Layer 2 of a small transformer language model trained on English Wikipedia (13 layers, counted from 0, width 128).
A neuron's activation on a vector x is SiLU(gate . x) times (in . x), where the dot is the dot product.

Input weights of the MLP neurons that the questions are about. A number n stands for (n - 500) times 0.00098.
n47 gate: 547,596,470,559,479,612,595,531,477,548,415,368,456,536,410,431,736,340,506,386,466,573,656,629,498,454,609,631,322,483,327,469,632,434,307,464,467,576,408,627,583,611,492,447,469,552,433,536,428,479,312,450,717,546,354,329,483,611,624,494,515,651,486,540,498,520,552,397,608,536,414,503,512,669,499,564,471,411,443,588,657,161,451,537,483,342,751,578,377,702,490,371,550,662,673,529,767,394,555,559,478,577,477,803,369,626,497,257,592,428,489,467,539,753,642,531,660,591,333,517,606,570,490,545,548,744,453,601
n58 gate: 301,499,326,594,559,507,463,356,350,525,516,621,441,510,440,446,619,477,334,624,489,481,367,452,549,422,378,332,561,498,345,597,452,402,552,578,490,388,562,509,225,565,682,587,542,638,465,479,400,582,575,656,745,469,359,516,409,475,385,450,464,450,515,483,492,427,512,616,500,567,241,542,319,394,397,377,324,660,507,533,529,592,598,416,477,671,532,440,433,509,582,612,755,447,522,427,298,394,509,405,559,704,482,771,493,533,613,469,474,478,494,638,615,682,299,630,602,498,437,566,450,429,569,536,718,359,440,438
n64 gate: 297,710,722,637,695,257,306,669,256,336,468,448,478,358,470,390,704,417,674,589,562,195,607,665,546,422,430,442,191,588,570,390,581,461,320,662,326,859,653,153,307,561,549,671,505,351,474,454,308,483,402,680,616,380,404,449,272,448,347,426,469,359,522,302,418,458,219,531,288,936,594,382,427,290,517,439,481,572,475,261,444,625,460,403,431,291,427,663,447,410,643,588,627,607,670,716,456,381,412,658,562,307,422,380,530,502,701,490,713,345,394,608,523,817,615,425,512,276,492,465,451,331,622,404,678,512,231,274
n109 gate: 507,627,461,701,544,527,554,405,561,582,512,251,486,580,613,445,432,559,477,409,573,631,547,641,449,553,313,388,441,462,591,521,600,440,334,499,660,577,490,472,615,483,410,585,443,568,469,588,529,439,632,433,512,467,513,528,544,450,551,351,474,417,385,531,446,619,455,274,499,526,571,505,347,563,487,581,656,470,857,504,549,437,567,534,569,111,351,534,716,394,378,529,193,479,729,420,638,567,660,486,485,458,727,659,347,308,453,571,637,479,448,534,403,430,296,438,541,468,562,548,594,524,295,635,438,413,442,409
n116 gate: 692,524,690,332,462,546,505,325,389,527,461,566,577,489,353,677,583,447,243,658,468,436,659,556,593,596,404,367,515,551,536,270,438,601,528,453,505,642,611,479,328,507,740,624,547,595,708,600,628,368,643,670,514,470,588,407,746,593,500,669,481,431,584,267,355,528,466,467,600,763,341,414,402,517,584,657,564,511,604,527,597,369,449,562,689,411,648,540,507,486,744,496,587,440,495,432,452,746,562,865,441,347,605,338,521,617,666,267,560,397,632,576,625,321,606,318,215,430,614,494,510,345,413,331,686,665,416,509
n124 gate: 489,439,452,527,632,545,542,631,434,550,621,523,627,567,456,569,537,532,602,283,267,533,378,431,750,430,458,704,503,375,415,371,524,663,631,185,549,525,660,548,585,503,607,334,459,617,632,575,486,451,521,541,805,609,503,305,507,557,467,459,466,581,209,515,681,419,360,268,693,779,417,469,408,578,566,426,254,299,430,529,542,615,546,377,361,673,590,372,335,446,444,605,543,702,733,453,422,454,536,296,775,372,675,618,521,436,453,484,386,489,717,581,370,406,458,548,541,467,346,379,593,460,523,373,431,276,565,562
n167 gate: 437,547,504,360,571,638,461,527,417,531,549,547,407,476,479,503,546,660,570,558,590,596,424,603,514,671,368,481,386,586,682,443,406,594,588,434,379,811,581,361,691,561,645,468,676,509,559,789,708,721,540,570,398,769,564,551,513,523,636,590,415,779,499,661,586,530,523,199,759,656,396,406,383,432,288,456,363,674,532,354,637,562,438,557,662,360,735,789,411,593,475,581,726,644,642,664,491,615,583,771,575,637,505,607,585,441,392,435,436,680,356,627,636,572,366,415,740,365,605,401,346,481,615,462,726,633,349,692
n186 gate: 270,765,335,587,268,690,541,601,330,314,691,445,515,476,253,620,436,545,492,522,667,401,611,658,410,522,369,474,549,521,667,495,422,520,544,660,497,529,274,564,404,569,589,414,219,268,481,456,676,648,347,575,413,625,682,583,411,652,325,462,588,678,617,352,516,439,640,323,701,579,426,603,456,546,281,406,646,331,721,309,503,402,520,391,375,362,458,420,475,413,485,480,352,515,358,669,444,819,442,332,235,521,424,462,690,599,547,395,563,459,311,722,543,434,564,709,491,548,414,505,331,332,522,462,519,743,313,591
n47 in: 529,448,747,656,361,646,375,290,328,479,434,449,243,545,522,638,534,464,476,503,440,615,655,663,512,482,553,557,576,369,571,493,521,557,478,362,519,367,398,626,672,582,565,523,403,422,557,676,450,395,651,567,443,474,366,347,612,598,581,517,498,295,466,493,478,519,550,355,329,409,497,467,518,417,720,446,362,642,573,541,557,465,671,511,651,518,454,274,519,504,958,482,623,712,608,617,664,522,313,334,161,595,454,443,539,399,211,631,691,541,630,454,395,422,448,615,537,437,474,463,399,419,581,532,541,480,585,533
n58 in: 754,370,464,540,472,563,545,648,481,507,418,646,335,389,634,467,555,325,582,595,487,624,509,496,548,496,429,340,332,589,450,596,523,695,507,588,452,551,327,479,423,483,390,534,525,641,312,568,430,681,547,428,476,484,441,596,465,440,571,442,726,640,566,598,251,461,408,582,485,392,296,492,465,459,495,551,405,570,461,277,352,438,387,391,494,578,578,420,524,521,599,473,359,355,538,203,452,513,511,369,539,729,420,558,577,496,473,518,549,514,598,537,399,356,482,527,459,599,435,536,352,454,466,606,355,485,513,592
n64 in: 378,616,643,430,495,217,479,522,503,398,171,522,447,520,507,610,489,476,827,460,580,568,568,587,615,450,444,266,209,391,608,331,674,574,149,640,465,899,709,333,287,583,482,709,569,325,706,404,491,517,629,660,517,546,418,316,338,338,306,423,489,327,593,352,610,248,607,582,428,789,519,237,161,518,387,477,453,627,466,289,391,524,422,247,493,388,453,631,635,591,573,567,444,543,447,638,401,482,310,373,551,460,550,482,397,672,552,677,489,386,335,660,547,577,389,471,729,582,482,277,577,468,571,360,442,606,332,508
n109 in: 604,575,551,342,397,399,539,525,476,506,463,520,490,485,562,448,644,611,552,409,510,511,494,542,479,612,497,606,373,315,422,288,627,473,563,489,580,387,425,655,637,550,284,540,607,456,327,398,493,626,523,600,447,453,475,344,520,443,480,537,344,516,536,524,300,589,459,615,752,573,437,467,785,377,371,408,358,241,462,261,223,688,278,382,310,521,431,297,373,611,472,377,448,512,388,419,534,513,368,313,503,621,267,455,627,367,471,517,571,407,302,607,376,453,530,430,679,479,529,556,486,398,529,709,556,478,466,630
n116 in: 449,706,287,457,678,405,510,453,329,466,444,502,453,542,625,421,457,651,569,537,592,467,522,327,471,457,401,560,345,629,319,561,479,506,571,373,478,407,554,525,590,462,290,591,305,649,545,526,587,507,390,576,360,582,398,508,217,393,515,458,345,481,483,517,493,591,392,480,538,333,584,653,639,495,430,363,510,599,451,536,434,610,530,515,300,682,461,521,584,701,410,476,543,616,441,546,683,458,601,283,512,557,291,463,325,478,498,434,315,599,415,265,553,414,290,654,686,679,362,411,490,583,724,481,423,259,721,265
n124 in: 621,387,678,667,500,411,687,550,644,499,594,554,641,492,637,650,613,428,281,301,370,579,319,496,534,530,483,517,387,711,561,540,669,561,540,348,372,520,539,589,570,264,540,328,419,696,558,382,481,314,522,545,689,301,424,443,715,506,475,583,600,765,323,388,341,518,519,243,645,462,619,418,376,551,469,443,472,492,646,312,651,468,357,499,467,700,592,211,753,410,546,530,491,899,353,487,439,456,493,438,497,440,612,272,374,407,634,517,346,552,549,501,398,295,353,763,426,596,512,360,486,327,459,478,362,410,445,609
n167 in: 385,281,609,523,410,617,231,505,625,461,552,342,517,579,459,556,444,430,637,478,516,378,551,445,603,769,597,662,480,410,621,175,601,544,486,486,462,348,503,704,473,523,498,600,464,417,688,553,601,612,655,674,527,731,427,532,523,708,606,606,382,691,803,438,617,307,385,313,548,469,438,461,381,369,522,468,404,564,722,418,548,562,422,705,469,805,825,711,501,321,294,408,974,519,460,557,498,293,362,373,442,510,353,541,339,481,438,568,455,604,571,648,532,552,321,343,324,506,727,517,553,347,625,406,541,454,404,732
n186 in: 327,596,321,516,367,725,398,550,392,338,620,554,439,452,341,549,384,445,585,605,625,355,503,469,591,373,476,626,353,547,524,674,390,649,473,694,521,424,203,576,411,358,642,628,366,368,513,454,647,709,416,697,420,622,689,601,312,577,169,436,519,545,569,492,444,320,597,399,668,542,347,717,320,568,189,441,618,595,509,278,501,493,459,524,417,403,442,470,498,466,467,380,262,570,462,603,447,540,572,552,250,444,420,587,591,666,589,480,567,619,357,692,552,470,433,732,404,507,540,575,450,398,366,651,424,777,296,502

Each question shows a token from some text and the vector x that enters the MLP there. A number n stands for (n - 500) times 0.0015.

"als": 450,437,382,384,442,477,400,412,411,380,230,457,483,478,563,432,575,476,395,426,585,484,537,567,440,611,703,638,387,465,503,559,455,403,639,524,469,502,517,538,537,544,422,501,595,589,540,463,540,437,560,360,410,518,469,349,639,508,426,508,654,473,439,348,464,605,541,553,493,488,588,559,568,583,363,360,438,613,561,439,477,365,468,449,365,500,518,415,617,584,548,538,678,461,701,580,442,571,555,718,607,587,446,515,585,462,592,342,394,572,286,535,460,459,398,391,430,479,386,499,517,494,603,552,485,452,547,614
Which neuron lights up most? n116

" eas": 322,558,570,426,437,615,295,424,570,565,491,412,447,291,524,476,634,570,502,504,577,442,490,428,476,642,559,651,560,561,607,466,458,564,441,446,482,561,652,505,416,514,513,362,536,565,630,422,350,443,608,597,439,507,553,689,364,453,354,532,508,469,519,433,277,490,516,573,488,414,558,420,427,519,556,530,704,377,461,498,492,498,504,532,470,475,555,346,449,512,553,461,303,330,621,255,478,599,540,496,308,492,520,575,593,469,453,460,471,495,435,504,216,576,474,396,501,460,525,511,398,538,597,477,396,508,460,444
Which neuron fires most, and how strongly? n124, at about 0.017

" +": 530,323,585,353,350,568,352,458,559,594,517,706,594,335,532,471,421,519,454,375,445,563,542,626,479,512,598,452,550,456,458,594,559,747,383,414,442,439,585,378,525,497,552,608,434,410,454,482,399,456,384,444,485,524,477,461,440,524,447,519,538,543,584,287,474,584,426,511,560,447,476,513,485,581,500,452,637,544,507,382,459,529,233,464,578,560,541,467,499,457,476,540,488,530,459,635,733,699,450,291,613,476,595,440,509,440,462,358,386,549,343,616,548,709,392,519,329,591,520,620,591,492,562,612,565,637,430,401
The two highest activations, in order: n186, n64

" time": 585,323,517,351,320,511,190,490,617,634,355,459,566,563,514,452,512,312,683,337,704,471,507,561,526,603,586,615,339,519,589,446,418,303,274,548,517,543,497,535,479,418,388,549,662,419,553,486,459,432,535,682,436,529,518,549,561,472,575,482,529,568,583,412,555,477,558,465,538,515,543,534,542,356,228,389,441,506,479,470,503,423,466,455,494,570,556,409,423,530,437,446,481,622,729,659,511,406,537,490,515,561,467,445,600,461,546,395,513,519,492,523,477,482,420,460,572,533,360,490,506,390,561,593,549,379,547,546
Which neuron lights up most? n167

"B": 378,640,323,533,401,482,614,508,512,470,557,577,437,545,594,537,383,399,468,343,416,474,572,595,458,534,467,488,614,506,611,524,469,554,434,435,316,699,605,509,452,475,444,361,601,510,630,507,466,423,461,424,554,588,615,413,548,549,520,443,760,441,580,651,376,522,472,422,623,479,483,587,531,452,469,474,425,465,574,606,569,364,573,578,593,369,490,466,505,580,470,522,576,489,497,496,285,442,383,646,471,479,496,403,390,628,515,401,508,496,363,566,565,575,275,421,428,521,504,432,568,548,422,380,467,305,613,471
Which neuron lights up most? n124

" Avenue": 663,651,417,506,648,468,478,468,478,310,484,584,452,427,585,646,373,464,536,425,287,601,487,357,474,391,465,632,583,589,617,362,514,488,439,500,533,450,495,485,477,553,500,501,505,516,480,523,613,525,449,611,586,578,513,388,630,499,428,519,728,419,458,525,579,440,521,555,402,451,540,394,441,455,546,426,483,538,492,553,656,420,567,478,406,566,560,639,546,471,514,415,580,564,555,448,474,483,353,204,441,586,586,391,470,673,554,459,406,493,387,439,384,576,455,403,518,377,467,362,405,430,566,701,350,450,580,491
Which neuron lights up most? n124

",": 662,402,361,493,242,703,288,568,513,654,549,493,405,515,516,549,460,435,408,559,359,534,549,525,522,453,569,521,455,531,515,508,483,591,556,527,560,495,687,480,362,430,415,447,599,511,518,468,466,486,519,404,468,430,512,514,440,535,323,501,584,500,455,528,678,652,555,627,562,545,502,566,591,381,524,630,403,576,369,577,714,552,768,425,529,569,502,461,551,455,368,488,428,519,415,490,624,469,525,566,466,557,602,434,514,657,532,594,567,593,547,338,511,569,565,468,424,490,341,538,611,473,560,562,452,689,539,429
The two highest activations, in order: n64, n109

" |\n": 530,582,450,530,293,553,486,344,491,732,523,457,485,518,512,508,507,576,490,448,382,530,563,545,493,425,536,517,643,456,321,453,468,604,461,484,480,577,409,622,578,465,536,439,504,425,411,426,447,703,313,429,508,458,569,467,403,421,431,512,423,500,461,286,757,482,489,521,530,483,575,507,464,430,480,539,481,619,439,479,619,547,552,479,425,408,493,533,520,388,538,383,554,538,158,472,521,469,447,430,589,519,435,493,621,406,455,639,533,604,400,556,667,432,441,337,486,528,559,623,436,567,382,724,646,369,697,445
The two highest activations, in order: n64, n124

"G": 378,661,421,509,471,442,452,461,608,565,584,541,422,409,484,441,432,342,427,452,653,431,642,560,451,443,405,442,431,433,497,468,356,583,535,482,488,605,321,438,467,425,402,467,628,553,544,488,425,497,497,442,568,476,613,553,480,647,384,503,736,471,477,580,338,486,416,508,601,526,430,556,483,519,384,512,345,562,554,563,468,376,606,473,584,393,496,501,443,636,513,518,550,551,551,559,354,526,570,616,439,484,530,372,397,639,491,369,415,662,448,353,701,552,311,521,450,634,466,516,583,509,569,490,401,419,585,442
The three highest activations, in order: n186, n116, n58

"ag": 634,627,489,587,377,466,366,441,399,482,471,556,500,526,497,532,596,402,459,399,434,608,517,390,474,578,341,512,342,553,387,477,381,451,517,522,649,482,454,587,448,473,420,310,530,526,610,477,505,647,510,485,362,447,471,644,507,606,445,511,829,472,564,669,555,486,518,417,664,469,478,533,545,571,655,358,484,595,465,415,360,729,518,501,442,359,574,423,457,459,486,538,317,507,543,560,362,556,521,574,476,520,493,469,487,658,486,343,437,500,471,458,572,396,449,537,492,396,498,445,438,591,493,373,475,585,425,372
Which neuron fires most, and how strongly? n186, at about 0.062

"V": 307,699,460,596,568,536,508,447,636,570,512,444,439,489,476,466,578,320,410,425,411,452,523,484,484,336,338,513,538,454,593,513,294,643,498,511,486,489,649,468,431,477,432,508,534,586,630,479,298,508,394,419,541,539,437,490,419,633,458,502,741,479,586,398,339,549,331,572,634,468,424,575,507,508,450,447,442,516,471,572,437,565,549,520,590,387,537,368,540,590,503,487,625,500,597,483,511,444,430,648,407,610,444,406,477,606,453,574,418,475,411,429,598,473,294,459,429,493,456,492,335,442,471,343,351,576,550,469
The three highest activations, in order: n58, n109, n116

"Z": 432,640,278,596,460,553,520,397,477,441,508,545,421,448,548,449,518,390,456,422,413,489,594,598,332,503,419,600,478,576,342,557,388,539,541,486,308,496,451,435,469,424,491,515,599,560,578,471,408,581,608,410,452,488,437,429,601,541,406,498,798,479,522,455,322,549,601,673,544,484,495,569,537,326,214,400,330,539,438,519,506,391,465,506,542,466,514,458,423,641,561,494,599,471,470,478,476,529,503,545,497,604,461,509,518,517,494,424,567,496,477,439,649,545,228,414,473,550,427,489,546,445,651,509,516,318,444,571
Which neuron fires most, and how strongly? n58, at about 0.1

"C": 408,633,588,625,379,515,565,528,624,477,566,620,483,560,512,428,509,382,560,545,475,512,625,497,474,527,333,498,572,497,625,463,446,434,333,540,431,472,498,502,452,436,317,371,670,531,529,485,364,530,421,313,533,587,564,385,589,647,479,459,768,423,570,386,434,555,594,456,562,463,429,503,482,536,460,462,240,616,524,541,454,478,587,508,539,401,517,312,437,557,503,422,528,619,518,699,397,381,495,619,437,468,455,396,411,696,444,473,501,501,381,467,552,438,355,455,502,453,512,338,556,450,535,411,493,522,678,437
Which neuron lights up most? n47

" End": 482,533,480,414,442,710,381,457,689,429,399,395,525,454,603,528,548,488,442,553,405,501,549,507,486,660,444,481,546,538,604,589,476,471,478,464,708,453,489,538,554,484,463,411,435,491,491,467,494,431,553,549,506,717,455,452,413,408,547,469,772,573,602,563,522,494,473,495,499,555,452,478,552,436,569,388,527,687,496,623,481,612,534,536,620,430,577,583,495,541,589,415,179,657,474,534,536,521,451,560,554,385,497,440,522,661,430,468,467,395,339,517,561,604,456,429,563,435,554,329,391,535,508,656,635,479,540,532
Which neuron fires most, and how strongly? n124, at about 0.017

"aged": 456,612,559,431,461,505,393,523,557,615,401,446,476,391,448,461,610,211,568,349,542,415,419,523,524,451,585,443,361,503,570,580,500,326,717,570,541,459,472,527,323,576,421,516,554,410,571,445,453,517,418,554,545,648,574,513,326,470,549,455,505,400,564,271,619,472,706,506,571,452,576,571,459,515,584,413,612,592,469,470,542,585,472,450,489,430,480,450,527,570,546,516,438,469,878,267,420,598,484,418,664,556,506,466,411,620,506,551,424,539,612,592,497,475,393,524,549,575,411,583,399,436,700,451,266,487,249,528
Which neuron lights up most? n64

"H": 529,665,433,612,633,599,569,548,596,443,614,482,415,490,494,443,417,357,473,387,510,557,549,589,346,463,519,637,458,540,539,549,325,538,558,518,463,539,507,484,529,421,476,440,624,399,479,528,304,574,526,513,653,569,644,419,600,468,391,556,784,525,478,539,474,549,502,579,566,345,379,447,427,444,352,617,345,583,451,565,514,388,613,477,549,399,533,427,465,600,498,449,595,529,428,395,448,455,441,659,373,503,516,452,476,505,449,476,570,523,461,516,582,481,227,474,576,578,513,356,497,555,545,438,454,263,415,498
Which neuron fires most, and how strongly? n58, at about 0.015

" Pro": 518,562,577,427,718,475,527,502,505,346,449,452,516,460,574,439,570,559,536,407,428,535,553,413,345,482,357,427,466,476,513,364,393,541,526,571,504,283,456,458,581,528,580,244,515,798,537,478,550,534,375,409,363,553,383,607,495,392,472,507,692,593,414,444,409,510,537,690,633,604,497,595,589,409,458,542,546,596,376,543,490,395,453,540,493,606,408,589,431,509,495,427,526,544,718,598,657,480,466,485,450,423,449,386,538,405,430,432,482,520,545,393,648,393,592,427,334,517,617,573,459,401,537,505,642,486,466,443
Which neuron lights up most? n116

"ene": 624,420,503,537,694,519,453,545,553,422,536,372,490,418,442,532,511,565,531,412,657,580,527,469,498,525,562,529,367,487,523,517,556,567,490,369,605,411,564,503,534,558,449,666,502,657,602,488,618,587,480,508,598,585,574,404,557,646,579,526,685,409,549,214,688,473,474,389,538,449,548,417,406,584,572,598,211,582,500,563,420,328,596,425,483,401,445,448,528,399,377,479,607,617,547,452,454,559,427,435,378,432,442,517,464,331,514,583,361,338,437,602,541,603,345,501,451,394,624,444,447,520,429,466,395,442,719,386
Which neuron lights up most? n124

" the": 550,563,425,506,456,442,468,480,500,616,650,373,472,630,525,557,384,593,532,679,401,482,395,523,541,495,499,410,452,515,482,553,597,407,419,563,509,555,570,553,540,538,454,538,538,700,626,404,396,366,472,518,610,494,553,445,471,453,412,502,603,531,488,506,756,621,498,615,533,472,503,461,525,575,549,536,356,455,437,438,694,643,517,447,490,451,529,460,508,461,554,340,555,481,463,477,567,574,351,426,399,520,543,468,622,709,381,385,505,508,359,477,629,376,580,426,324,440,518,611,491,510,631,580,492,419,578,447
The two highest activations, in order: n167, n186

"ily": 694,301,491,521,510,545,356,483,231,575,373,430,594,500,412,485,381,353,501,531,630,467,467,460,476,440,464,520,530,624,382,425,443,515,622,514,341,557,489,453,492,444,482,740,387,607,495,406,512,658,479,448,484,539,521,427,618,515,689,522,694,326,512,410,648,437,475,469,574,509,592,518,392,467,441,471,564,739,489,552,487,446,638,435,505,500,502,510,623,539,545,475,512,545,671,457,603,568,556,364,449,574,458,442,477,579,498,405,528,374,396,609,556,480,382,419,510,639,442,536,516,469,449,515,393,438,332,528
Which neuron lights up most? n116

" on": 532,360,602,437,343,597,376,453,545,612,673,505,474,634,529,523,478,326,344,464,460,494,404,483,409,563,523,437,556,431,558,513,496,597,467,659,554,315,608,395,549,444,531,384,679,416,530,520,319,470,359,440,503,557,376,643,632,505,566,489,352,546,531,486,565,558,600,399,583,720,391,487,465,487,519,473,436,634,613,460,596,479,518,447,381,442,510,465,564,526,514,501,629,420,526,401,461,545,338,668,452,470,523,440,503,559,635,439,507,559,594,539,714,431,398,408,456,542,467,522,434,545,433,663,562,378,486,541
Which neuron fires most, and how strongly? n167, at about 0.043

" a": 497,430,495,567,522,377,477,483,353,569,576,471,455,627,465,623,440,490,467,599,458,518,513,421,364,479,575,426,483,464,524,518,470,484,398,584,289,547,757,499,587,532,381,496,566,638,646,495,357,344,408,493,615,519,597,452,449,413,502,517,652,460,380,485,676,439,575,612,498,408,485,495,479,500,368,604,479,525,510,520,545,573,563,478,504,640,478,469,445,595,482,341,370,504,471,403,578,616,505,140,578,457,412,529,733,666,423,438,437,639,536,517,463,555,483,397,375,525,478,672,483,423,595,590,349,501,658,475
Which neuron fires most, and how strongly? n167, at about 0.028

"R": 395,685,473,595,545,629,611,499,557,569,594,477,461,320,458,468,453,566,408,353,311,532,524,472,451,413,527,513,555,492,533,640,269,710,517,407,384,539,433,453,464,532,431,494,603,483,540,469,418,679,526,487,544,545,566,349,600,620,413,552,783,522,616,446,420,570,397,586,563,449,499,392,585,491,413,484,552,531,531,524,469,419,535,477,481,439,445,479,467,644,489,487,582,607,423,568,491,555,424,711,291,527,484,380,496,501,387,487,435,394,421,493,605,569,444,503,553,702,417,399,550,477,452,439,579,572,640,463
Which neuron fires most, and how strongly? n186, at about 0.03

"U": 564,598,506,476,461,387,578,500,553,600,379,533,437,435,466,443,482,498,423,453,246,501,700,519,340,558,419,480,555,531,587,380,468,503,458,383,509,592,548,499,431,518,511,456,572,726,535,446,457,652,646,480,359,528,526,485,480,574,592,477,708,447,465,342,405,585,447,458,757,398,445,507,562,571,443,653,429,620,487,557,600,425,447,515,442,551,455,417,460,592,529,450,656,403,564,456,514,445,619,361,584,511,436,425,544,556,452,272,537,526,470,367,711,401,551,559,421,500,401,480,552,499,514,251,518,372,410,395
Which neuron lights up most? n116

";": 504,328,358,410,370,594,420,598,468,564,480,664,565,633,540,441,543,333,463,577,403,467,453,673,441,443,509,511,529,524,621,547,416,603,545,563,476,367,668,407,507,512,437,441,524,451,582,601,533,389,376,514,500,372,485,423,456,582,268,518,508,434,581,466,725,566,571,596,494,395,549,542,456,634,532,762,301,644,374,488,590,582,541,516,468,474,501,631,480,440,378,372,424,494,524,527,530,400,468,462,435,516,485,430,565,461,603,518,592,543,504,288,556,433,571,578,457,458,387,520,605,404,421,442,408,394,549,464
Which neuron lights up most? n109

" ": 542,526,547,254,418,730,528,220,643,338,460,513,477,524,514,424,384,428,551,434,572,477,492,665,580,419,474,508,570,520,417,556,606,500,479,581,441,474,705,461,412,379,500,427,554,389,564,428,464,481,487,547,577,578,469,395,545,459,488,541,588,515,489,667,570,578,433,594,541,426,431,493,490,497,735,558,332,463,479,427,637,504,432,476,526,583,538,637,455,517,380,489,485,497,419,547,416,619,454,320,447,444,470,476,577,391,404,593,441,439,393,343,395,462,461,625,375,529,375,584,497,445,451,606,515,510,406,447
Which neuron fires most, and how strongly? n116, at about 0.0036

" one": 539,436,550,530,559,398,649,545,582,443,520,370,521,573,558,577,363,502,345,499,562,561,587,483,595,490,494,516,368,475,540,599,530,676,424,488,428,812,560,557,596,470,303,400,563,411,560,547,558,556,477,538,595,598,518,505,503,618,321,525,593,596,328,614,600,536,723,572,532,459,526,499,500,474,456,655,367,604,501,505,556,452,402,502,511,475,635,570,422,442,500,426,379,576,409,452,614,788,411,336,459,409,396,484,517,529,421,480,364,555,692,512,494,538,282,447,514,479,527,553,454,437,534,657,514,273,449,395
Which neuron fires most, and how strongly? n124, at about 0.04

"W": 499,757,329,505,407,515,586,518,490,475,554,450,447,440,520,499,523,214,510,626,421,534,488,559,414,491,438,568,584,489,545,541,389,525,312,420,492,678,480,540,446,468,496,446,587,452,566,486,392,529,599,414,590,538,595,476,558,630,500,476,755,477,461,438,380,563,508,647,528,495,518,414,571,480,285,494,327,629,388,446,583,363,466,497,551,460,458,430,483,516,426,475,657,530,841,474,516,454,482,735,412,516,559,437,391,770,461,497,536,418,543,295,420,595,350,575,519,545,459,514,482,457,499,424,486,348,367,564
Which neuron lights up most? n64

"K": 476,701,258,452,432,604,640,451,535,615,652,518,390,380,538,504,487,406,429,414,368,505,572,535,339,527,333,411,522,567,510,537,441,588,545,488,500,625,427,487,363,446,456,510,586,665,470,452,316,598,470,458,559,597,550,571,559,493,389,484,823,436,478,575,433,473,649,580,644,387,490,509,594,387,488,361,410,478,461,526,598,437,547,500,565,440,566,481,467,600,518,518,619,500,497,368,394,483,455,543,507,594,495,464,492,729,484,430,492,434,441,515,639,529,320,561,530,528,503,545,523,517,477,333,508,304,445,553
Which neuron fires most, and how strongly? n58, at about 0.098

"1": 550,426,397,379,368,338,558,398,357,449,394,549,606,367,576,525,428,584,546,569,454,403,473,414,509,485,640,525,433,528,524,503,318,573,524,527,446,700,467,522,537,489,464,433,541,437,544,483,347,522,408,429,483,506,608,623,593,521,456,504,669,424,423,656,607,557,514,668,497,488,527,572,509,532,388,493,506,589,681,548,623,379,459,534,435,549,575,460,574,331,485,526,604,539,877,487,516,488,205,471,358,514,532,441,653,556,581,397,607,600,504,616,456,500,531,408,525,548,528,636,535,579,552,376,480,512,561,382
Which neuron fires most, and how strongly? n109, at about 0.017

"k": 608,566,378,573,514,573,532,369,387,541,507,403,377,555,543,580,609,371,349,509,455,582,481,577,365,588,431,560,482,515,438,531,464,455,604,561,594,447,403,512,455,489,397,480,631,574,587,517,464,501,586,562,504,513,524,619,432,566,415,507,847,587,452,603,484,431,381,550,558,374,558,483,599,479,581,511,380,567,584,502,488,618,523,415,458,481,598,457,511,387,459,495,527,528,583,403,414,482,496,423,474,609,483,461,621,656,452,629,458,507,546,375,685,483,315,618,502,319,485,573,482,582,508,229,527,345,510,444
The two highest activations, in order: n58, n64

"2": 558,402,410,334,399,371,550,409,303,506,431,530,599,412,539,549,412,687,643,483,475,438,542,379,418,580,592,570,428,533,693,524,424,518,425,529,612,681,380,531,496,503,435,434,474,575,514,479,360,515,352,511,493,523,534,513,622,457,510,529,637,290,434,559,656,602,584,570,441,415,391,539,518,541,372,467,519,556,543,581,614,428,643,552,470,504,606,596,523,427,499,520,585,466,773,500,376,467,257,453,467,411,502,466,490,502,594,211,642,573,410,623,444,503,422,422,506,480,439,488,408,540,526,398,546,578,597,445
Which neuron lights up most? n124

"E": 577,626,461,466,547,406,589,503,634,430,524,432,540,476,572,426,375,578,509,429,313,495,620,519,388,419,568,479,546,581,408,388,389,658,562,459,401,581,537,395,452,459,536,330,566,626,581,490,492,596,509,489,513,610,603,444,700,462,581,556,759,345,445,461,426,593,569,571,477,461,531,518,390,412,404,610,483,669,497,511,582,280,493,503,508,495,241,396,505,706,463,441,484,573,767,625,500,482,539,486,382,557,511,477,394,606,484,473,502,479,487,454,599,411,427,505,438,545,555,390,545,572,557,570,548,371,536,468
Which neuron fires most, and how strongly? n186, at about 0.019

"8": 515,334,403,310,426,473,607,409,458,521,505,575,512,422,467,592,531,449,361,565,418,377,474,481,578,388,552,573,492,525,666,458,585,461,504,521,415,600,342,521,374,515,376,562,538,522,439,568,262,492,388,403,588,574,558,555,580,467,633,520,652,447,462,469,666,587,527,578,580,545,479,529,421,605,461,650,412,565,588,611,582,503,439,463,497,527,658,517,514,518,555,495,542,536,789,488,521,562,324,380,304,552,421,456,503,554,538,510,605,585,403,548,442,471,315,298,568,509,353,398,469,553,600,543,498,714,458,330
Which neuron fires most, and how strongly? n47, at about 0.028

"O": 607,609,446,480,477,519,520,465,451,513,419,659,503,354,521,455,454,500,570,371,233,561,682,413,442,466,521,545,513,534,572,489,338,543,511,551,432,550,449,419,559,492,582,510,553,574,672,461,476,604,458,603,387,455,660,569,642,482,489,495,660,473,508,474,392,598,423,524,657,430,551,458,540,461,387,477,394,588,605,543,465,379,614,510,599,502,390,305,308,691,414,435,600,480,614,532,506,433,522,548,487,532,430,475,500,639,499,351,580,418,344,487,514,609,468,519,327,477,489,582,589,471,532,463,587,221,519,469
Which neuron fires most, and how strongly? n116, at about 0.01

"6": 488,310,543,363,440,506,525,439,399,472,378,460,548,472,377,598,511,519,583,573,530,449,465,513,486,410,665,598,485,515,538,490,368,408,536,530,609,565,455,616,462,440,352,500,389,477,445,520,184,556,351,590,513,516,571,488,534,512,561,591,584,469,434,434,597,647,559,516,528,350,397,532,515,579,432,488,599,547,564,605,565,513,620,489,372,448,547,564,538,501,574,477,631,511,639,563,450,454,356,299,331,537,451,428,500,636,554,459,547,529,484,689,546,359,391,429,522,593,359,452,491,593,654,451,422,738,423,390
The two highest activations, in order: n186, n47

" K": 471,651,320,652,396,624,488,366,374,474,647,532,417,465,556,613,490,363,478,425,527,432,532,475,426,644,315,399,492,503,520,437,373,525,493,537,556,556,566,519,508,407,484,330,579,509,516,509,391,463,468,502,423,598,491,547,446,433,504,479,811,521,457,585,351,526,629,646,577,441,448,561,518,483,576,337,356,490,490,525,525,468,539,470,483,494,499,634,471,558,506,500,584,455,536,339,392,467,463,461,606,556,419,450,608,558,452,520,536,447,604,407,667,561,309,411,516,420,551,576,541,462,511,255,406,302,470,537
Which neuron lights up most? n58